Layer 4 of a small transformer language model trained on English Wikipedia (15 layers, counted from 0, width 64).
A neuron's activation on a vector x is squared ReLU(weights . x), where the dot is the dot product.

Input weights of the MLP neurons that the questions are about. A number n stands for (n - 500) times 0.0015.
n1: 433 426 389 445 686 441 440 706 582 585 504 620 329 464 534 580 637 278 696 748 506 432 391 404 651 402 422 472 277 540 564 515 694 635 658 570 446 188 678 731 387 580 658 390 467 450 634 575 521 640 559 519 547 520 479 713 653 402 557 504 869 578 526 294
n3: 398 713 505 302 532 417 340 491 546 785 559 462 668 588 660 443 621 391 684 511 255 586 534 608 461 133 582 487 309 690 398 632 427 564 675 583 322 514 554 627 613 691 428 276 508 571 599 523 529 606 379 451 452 619 576 621 322 484 652 437 319 459 385 291
n14: 678 550 319 418 518 666 584 632 513 581 462 536 534 528 323 463 446 685 592 551 493 458 506 476 414 515 439 649 583 505 493 525 492 589 285 357 516 495 558 474 606 446 494 551 462 530 325 415 455 734 319 597 320 497 491 272 467 600 575 654 589 429 478 432
n47: 731 424 454 828 400 329 333 489 748 439 677 210 445 251 428 477 527 671 600 261 432 541 479 584 461 317 242 503 121 682 278 567 615 430 212 558 393 517 514 636 478 443 570 429 627 305 551 569 423 165 253 688 527 296 240 519 414 602 640 553 487 281 540 330
n67: 597 607 524 512 183 198 343 387 668 528 683 743 381 670 311 594 474 407 307 440 314 48 668 402 482 583 461 259 485 647 708 768 642 469 588 357 383 563 462 484 562 459 623 208 451 523 640 824 563 465 671 525 461 435 445 784 683 451 305 491 586 465 453 377
n75: 616 469 508 644 440 694 500 148 699 480 507 386 190 598 445 438 718 415 326 612 541 652 585 468 784 437 375 555 230 649 332 353 669 576 642 280 616 545 328 510 467 367 547 418 875 298 589 656 375 361 515 714 484 270 458 483 277 533 614 552 388 417 275 389
n76: 359 335 233 476 490 383 472 492 543 392 567 756 577 432 610 537 565 313 275 393 459 319 410 544 594 346 743 564 725 708 446 687 587 472 717 658 426 461 202 411 480 633 465 296 414 151 358 479 494 514 548 457 620 393 459 567 823 382 452 680 403 469 409 612
n78: 415 675 564 339 720 369 422 447 401 388 512 519 204 691 416 600 547 690 444 578 381 600 265 454 810 316 620 541 455 797 675 643 707 428 427 496 341 456 458 719 404 347 681 494 584 469 419 613 305 440 570 398 267 589 417 480 475 485 629 559 579 381 454 41
n79: 565 397 247 683 397 518 665 422 619 251 390 518 340 324 514 596 236 519 639 245 606 272 509 363 741 521 274 442 706 498 568 488 391 868 620 410 474 375 502 437 454 501 575 405 429 662 496 312 228 674 437 778 753 380 370 665 614 643 400 490 586 567 375 414
n85: 613 723 539 515 382 109 201 513 225 415 474 729 558 372 443 568 654 315 386 811 401 490 701 543 562 474 453 707 635 366 516 527 368 381 388 377 431 440 657 478 567 515 413 504 271 294 502 505 397 324 434 171 484 478 452 428 539 429 390 640 762 451 663 617
n103: 473 491 439 478 420 219 318 606 346 532 357 586 600 624 631 672 447 330 514 565 411 554 395 513 420 262 479 770 488 521 448 399 736 683 517 539 506 547 412 571 523 610 729 527 621 383 299 239 659 543 403 613 506 596 249 640 337 653 516 798 478 427 595 524
n111: 574 671 420 408 320 416 395 777 475 537 431 556 683 394 499 692 743 535 480 595 437 570 649 570 395 489 458 471 440 553 442 581 378 629 401 610 606 663 456 449 615 546 571 538 437 315 357 496 330 491 379 253 707 542 616 438 309 492 374 634 585 380 541 423
n113: 688 636 363 506 581 568 450 658 527 441 528 272 540 423 577 751 720 692 528 307 354 472 429 582 599 708 398 584 614 490 551 435 460 506 382 401 587 664 690 350 505 399 731 442 433 483 449 634 515 633 285 567 594 290 426 133 302 469 633 574 492 454 415 354
n127: 296 720 640 350 411 398 229 622 599 596 568 432 481 714 638 535 545 428 505 725 598 392 729 510 359 285 426 621 486 568 429 422 457 819 668 632 486 205 378 483 308 606 677 410 418 479 405 397 602 465 544 349 389 557 480 543 596 435 711 501 486 512 597 421
n139: 652 630 455 691 522 535 421 573 529 187 674 262 504 388 388 507 360 802 772 408 446 568 628 482 396 368 523 582 572 618 550 534 461 459 217 561 523 529 679 510 531 668 422 499 481 487 378 420 363 592 369 669 415 467 402 297 445 552 680 512 543 127 525 322
n142: 571 801 641 337 517 666 324 386 598 460 561 552 463 389 299 584 974 528 269 604 547 372 446 697 639 556 475 502 582 367 479 422 552 437 323 490 395 607 731 370 619 408 749 632 411 377 424 424 682 502 424 459 434 551 705 377 514 517 481 440 621 516 527 424
n180: 537 735 804 297 481 421 614 401 356 262 632 570 709 754 303 561 670 218 386 421 775 494 332 429 358 527 805 541 213 291 461 579 526 448 395 508 372 548 709 775 569 695 429 618 569 622 572 673 502 363 582 572 557 475 402 397 517 629 461 468 360 658 608 436
n184: 354 385 461 535 541 427 619 385 555 516 665 315 828 407 558 431 576 74 213 577 295 475 423 553 951 246 478 500 580 209 394 451 444 872 643 465 608 501 413 303 622 425 651 395 650 585 565 350 451 449 371 515 510 172 430 625 591 493 650 799 467 352 506 552
n189: 530 489 632 626 578 458 464 313 369 783 540 600 407 540 625 681 861 527 555 662 436 606 258 542 737 522 417 539 413 269 466 603 502 800 383 579 669 631 142 503 308 789 641 711 428 592 286 499 503 563 289 277 481 454 566 543 556 777 612 675 494 420 740 422
n190: 472 553 522 449 317 474 395 675 667 370 659 499 465 451 355 586 325 580 377 596 495 445 626 457 591 660 565 579 806 499 321 463 492 460 529 176 534 407 358 638 626 704 684 474 325 412 282 633 596 238 501 353 493 207 381 531 683 488 458 550 769 371 560 431
n193: 421 520 535 270 587 275 573 326 686 630 455 666 336 521 457 449 503 435 334 431 622 642 481 311 520 412 488 613 220 703 383 597 630 338 484 314 492 383 185 359 684 475 274 102 837 741 298 331 490 460 426 491 441 623 436 674 491 508 572 494 372 504 245 428
n195: 591 517 164 555 370 481 600 460 219 492 573 527 661 491 561 714 623 630 749 609 525 414 587 589 510 481 510 659 473 229 555 313 401 612 234 490 352 417 489 527 506 659 427 629 348 526 458 461 458 451 425 435 589 419 616 256 480 576 469 493 522 489 532 356
n199: 431 368 510 512 405 640 627 481 633 415 467 476 417 329 725 502 544 529 647 515 471 580 538 553 712 600 343 612 669 609 534 587 429 293 467 678 474 441 409 331 551 305 504 475 404 738 472 636 522 608 222 315 744 249 441 589 470 559 354 398 498 469 312 426

Each question shows a token from some text and the vector x that enters the MLP there. A number n stands for (n - 500) times 0.0082.

" 2018": 302 294 522 367 426 500 544 255 353 497 521 532 390 378 499 592 432 635 557 535 534 655 573 357 474 550 743 426 661 474 339 584 622 428 435 668 685 511 572 535 418 327 552 276 659 527 665 497 579 657 353 385 503 762 698 638 522 446 430 551 593 595 748 531
Which two neurons fire most, strongest first? n193, n199

" the": 454 406 485 485 443 626 542 314 417 606 626 400 435 470 368 519 304 628 486 449 535 619 573 437 345 566 667 406 620 475 395 576 631 536 581 635 721 609 557 562 585 188 552 403 488 288 676 522 616 575 459 330 628 666 497 655 400 464 454 706 420 635 869 521
Which neuron fires most, and how strongly? n111, at about 0.12

"er": 234 446 474 520 496 543 522 243 330 638 492 385 478 489 432 479 350 502 515 485 504 493 626 413 236 668 677 435 549 433 334 506 683 536 430 558 820 565 644 678 415 279 425 462 632 434 658 504 555 552 291 417 516 652 424 604 406 447 316 574 630 687 619 458
Which two neurons fire most, strongest first? n180, n103

" from": 380 395 484 416 466 462 409 329 594 578 586 322 450 385 530 533 304 567 455 408 589 659 662 410 282 518 726 443 671 400 294 660 647 519 424 458 613 557 707 517 497 282 478 454 481 236 678 605 576 602 378 369 516 676 506 514 287 416 428 593 599 617 661 326
Which three neurons fire most, strongest first? n47, n111, n139

"op": 396 490 457 399 476 647 490 283 365 478 606 405 469 582 415 480 444 537 533 487 533 531 673 456 331 695 760 464 432 434 378 549 588 690 424 587 718 501 499 778 462 192 489 465 555 340 494 498 477 495 374 516 447 823 536 651 390 498 363 594 765 616 654 510
Which of these neurons fires most? n180

" replaced": 366 318 450 440 493 513 601 352 427 452 611 451 552 429 503 533 275 580 591 497 687 440 527 340 375 511 677 478 742 534 440 645 504 557 429 447 765 642 595 536 463 198 460 479 500 340 701 507 462 568 280 498 502 772 450 534 375 503 547 652 693 770 615 482
Which neuron fires most, and how strongly? n79, at about 2.3

"k": 413 446 489 512 498 583 394 299 261 509 441 360 509 470 441 543 408 592 588 413 481 508 634 487 311 560 714 516 558 469 464 570 694 560 401 674 848 570 600 601 336 229 487 430 572 391 533 577 580 458 232 405 562 719 558 576 372 545 292 503 673 677 632 539
Which of these neurons fires most? n111

" down": 190 215 389 406 556 489 554 351 340 579 622 501 513 480 511 460 457 572 401 572 616 573 636 469 315 565 582 475 665 386 283 594 591 531 404 460 697 566 643 468 386 317 407 463 497 393 698 549 548 580 344 400 525 768 498 562 291 354 453 610 655 650 668 421
Which of these neurons fires most? n85

" of": 319 422 481 454 496 533 552 375 502 608 642 367 407 428 531 555 297 565 460 426 594 641 693 470 426 618 708 548 713 457 410 503 684 631 419 431 668 605 619 507 472 266 381 444 599 246 623 623 587 762 354 391 482 681 445 599 308 432 397 582 651 665 663 524
Which of these neurons fires most? n14

"=": 521 308 592 441 358 656 382 231 403 570 664 516 446 479 608 599 320 583 539 422 552 546 725 467 307 580 637 350 523 477 448 577 477 588 455 615 799 365 617 405 461 326 565 305 415 351 630 573 646 644 435 369 424 730 533 560 335 538 534 570 600 722 577 529
Which neuron fires most, and how strongly? n127, at about 1.6

" present": 357 266 374 323 461 632 550 283 463 471 581 556 518 382 613 488 381 570 575 411 587 412 614 476 432 584 631 417 647 516 245 631 551 602 463 580 639 640 570 613 405 265 495 346 534 369 669 412 686 589 426 408 504 747 529 603 423 384 487 787 561 664 688 565
Which of these neurons fires most? n76

" as": 340 361 568 308 547 587 493 240 435 483 508 481 359 462 575 463 296 737 487 460 638 608 591 531 383 431 644 375 558 398 206 534 528 683 555 492 685 490 642 589 429 201 567 492 475 236 587 671 439 570 410 471 642 679 492 467 286 465 462 528 564 604 635 509
Which neuron fires most, and how strongly? n75, at about 1.8

"1994": 356 371 519 366 534 639 547 274 399 535 476 392 401 380 453 600 358 657 560 535 572 683 607 391 436 586 702 401 658 408 402 527 564 464 427 698 752 562 533 556 455 289 509 225 765 394 647 517 444 538 369 335 548 643 602 568 569 420 420 519 527 628 671 714
Which two neurons fire most, strongest first? n199, n193

")": 422 419 501 442 581 562 599 327 302 389 642 501 508 395 553 697 181 561 529 519 593 601 496 359 299 522 710 272 509 324 426 473 623 588 444 579 831 558 580 605 441 277 563 390 624 427 600 546 607 468 404 435 473 675 499 641 385 513 417 540 673 667 630 560
Which two neurons fire most, strongest first? n180, n103

" at": 406 295 479 470 481 510 513 363 493 595 485 410 506 273 595 519 316 646 510 463 632 555 664 405 388 548 663 492 660 456 287 637 712 611 459 514 619 456 694 509 582 254 559 396 532 136 695 587 555 644 404 442 582 631 420 513 272 490 489 623 557 683 608 507
Which neuron fires most, and how strongly? n47, at about 0.96

"1997": 361 473 523 379 510 517 574 232 296 442 431 392 405 444 525 558 371 656 568 560 547 674 609 476 504 579 724 287 613 394 379 556 551 459 395 664 679 518 551 576 433 279 571 199 715 403 609 505 461 576 322 346 525 733 607 555 506 488 461 581 543 614 654 713
Which two neurons fire most, strongest first? n193, n78

" politics": 432 403 391 376 421 561 580 286 278 532 546 429 433 450 458 525 301 519 622 599 523 525 664 458 328 597 708 339 691 462 393 660 663 598 356 682 756 591 700 495 410 291 487 371 524 481 684 497 696 594 457 366 659 668 537 602 486 474 471 649 649 566 597 563
Which two neurons fire most, strongest first? n67, n111

"ort": 410 366 471 474 467 703 385 310 358 461 544 447 508 624 530 469 400 573 544 504 506 445 716 581 412 709 577 531 585 445 306 569 578 526 301 596 841 462 549 577 498 239 431 454 496 389 624 400 554 600 402 288 489 748 591 582 372 340 411 741 657 632 621 528
Which of these neurons fires most? n85

"ide": 398 347 381 422 330 530 545 419 321 522 587 485 344 471 504 322 430 558 633 399 516 509 638 465 377 619 739 516 599 419 395 523 474 521 367 535 847 644 645 611 497 291 458 470 634 379 612 512 598 531 366 251 423 754 472 560 335 413 347 615 668 604 654 569
Which two neurons fire most, strongest first? n85, n111

" Luc": 394 481 479 625 525 745 434 285 302 517 514 416 551 426 406 533 306 626 455 402 485 507 589 571 344 623 774 519 596 460 342 653 556 654 379 659 801 647 673 520 392 276 406 553 588 349 670 500 593 514 575 378 558 714 562 636 386 515 504 419 661 438 530 548
Which neuron fires most, and how strongly? n139, at about 1

" George": 436 351 493 434 503 614 547 274 356 501 503 356 570 456 419 460 333 684 524 424 396 491 508 372 264 557 732 471 649 442 445 487 642 621 316 549 892 501 698 525 416 273 452 346 622 320 554 506 537 535 469 268 538 673 490 602 374 499 411 514 522 453 685 525
Which of these neurons fires most? n139

" school": 388 354 342 325 485 604 586 238 137 620 616 380 573 377 472 445 330 595 628 570 474 469 671 444 325 487 658 423 590 323 306 552 639 585 467 501 702 614 604 499 434 307 453 356 571 503 688 544 535 554 318 353 580 642 504 570 445 487 531 559 579 616 644 566
Which of these neurons fires most? n195

" until": 259 302 616 370 621 473 535 340 553 625 653 454 428 424 488 561 315 563 523 449 635 573 718 351 385 478 632 365 599 325 295 604 585 599 523 512 574 469 569 518 475 236 352 440 555 237 735 537 523 549 375 423 600 682 449 480 336 405 366 572 651 531 694 511
Which of these neurons fires most? n1

" n": 306 405 401 290 539 678 593 373 498 548 499 305 359 501 599 474 250 621 513 532 439 350 613 532 399 556 652 515 604 469 407 486 544 624 468 657 695 597 709 561 376 453 489 593 520 373 658 495 479 468 443 347 324 724 618 696 329 585 490 641 628 799 461 624
Which two neurons fire most, strongest first? n127, n14

" ass": 381 346 452 394 587 676 469 299 372 614 569 395 420 386 398 528 266 591 493 493 565 509 493 536 429 526 566 421 675 416 341 628 592 566 403 628 678 702 738 635 409 223 376 559 513 405 641 402 675 471 476 362 548 687 716 664 371 495 531 539 707 536 657 546
Which neuron fires most, and how strongly? n142, at about 1.3

"\n\n": 374 360 511 357 402 621 484 230 452 610 486 414 509 498 457 582 202 609 593 463 586 597 619 484 350 565 721 349 528 369 354 670 538 672 601 556 727 400 565 472 604 432 440 405 578 433 592 563 666 616 334 399 525 681 503 547 313 463 555 540 770 536 750 579
Which two neurons fire most, strongest first? n127, n3

" so": 210 414 416 369 401 582 629 362 362 680 576 450 468 383 397 466 378 683 504 397 504 546 455 400 411 526 680 341 572 426 418 494 671 705 541 587 737 563 586 596 416 360 398 495 528 352 705 533 587 561 327 350 727 725 529 538 396 493 369 655 668 677 473 523
Which two neurons fire most, strongest first? n111, n1

"ed": 301 389 484 543 428 558 481 315 427 526 506 440 377 458 496 483 388 512 479 376 682 569 534 445 399 594 645 410 644 481 323 512 548 508 401 563 884 682 656 520 408 206 520 481 665 345 612 439 547 501 260 441 541 687 400 495 403 449 541 648 672 736 703 484
Which of these neurons fires most? n75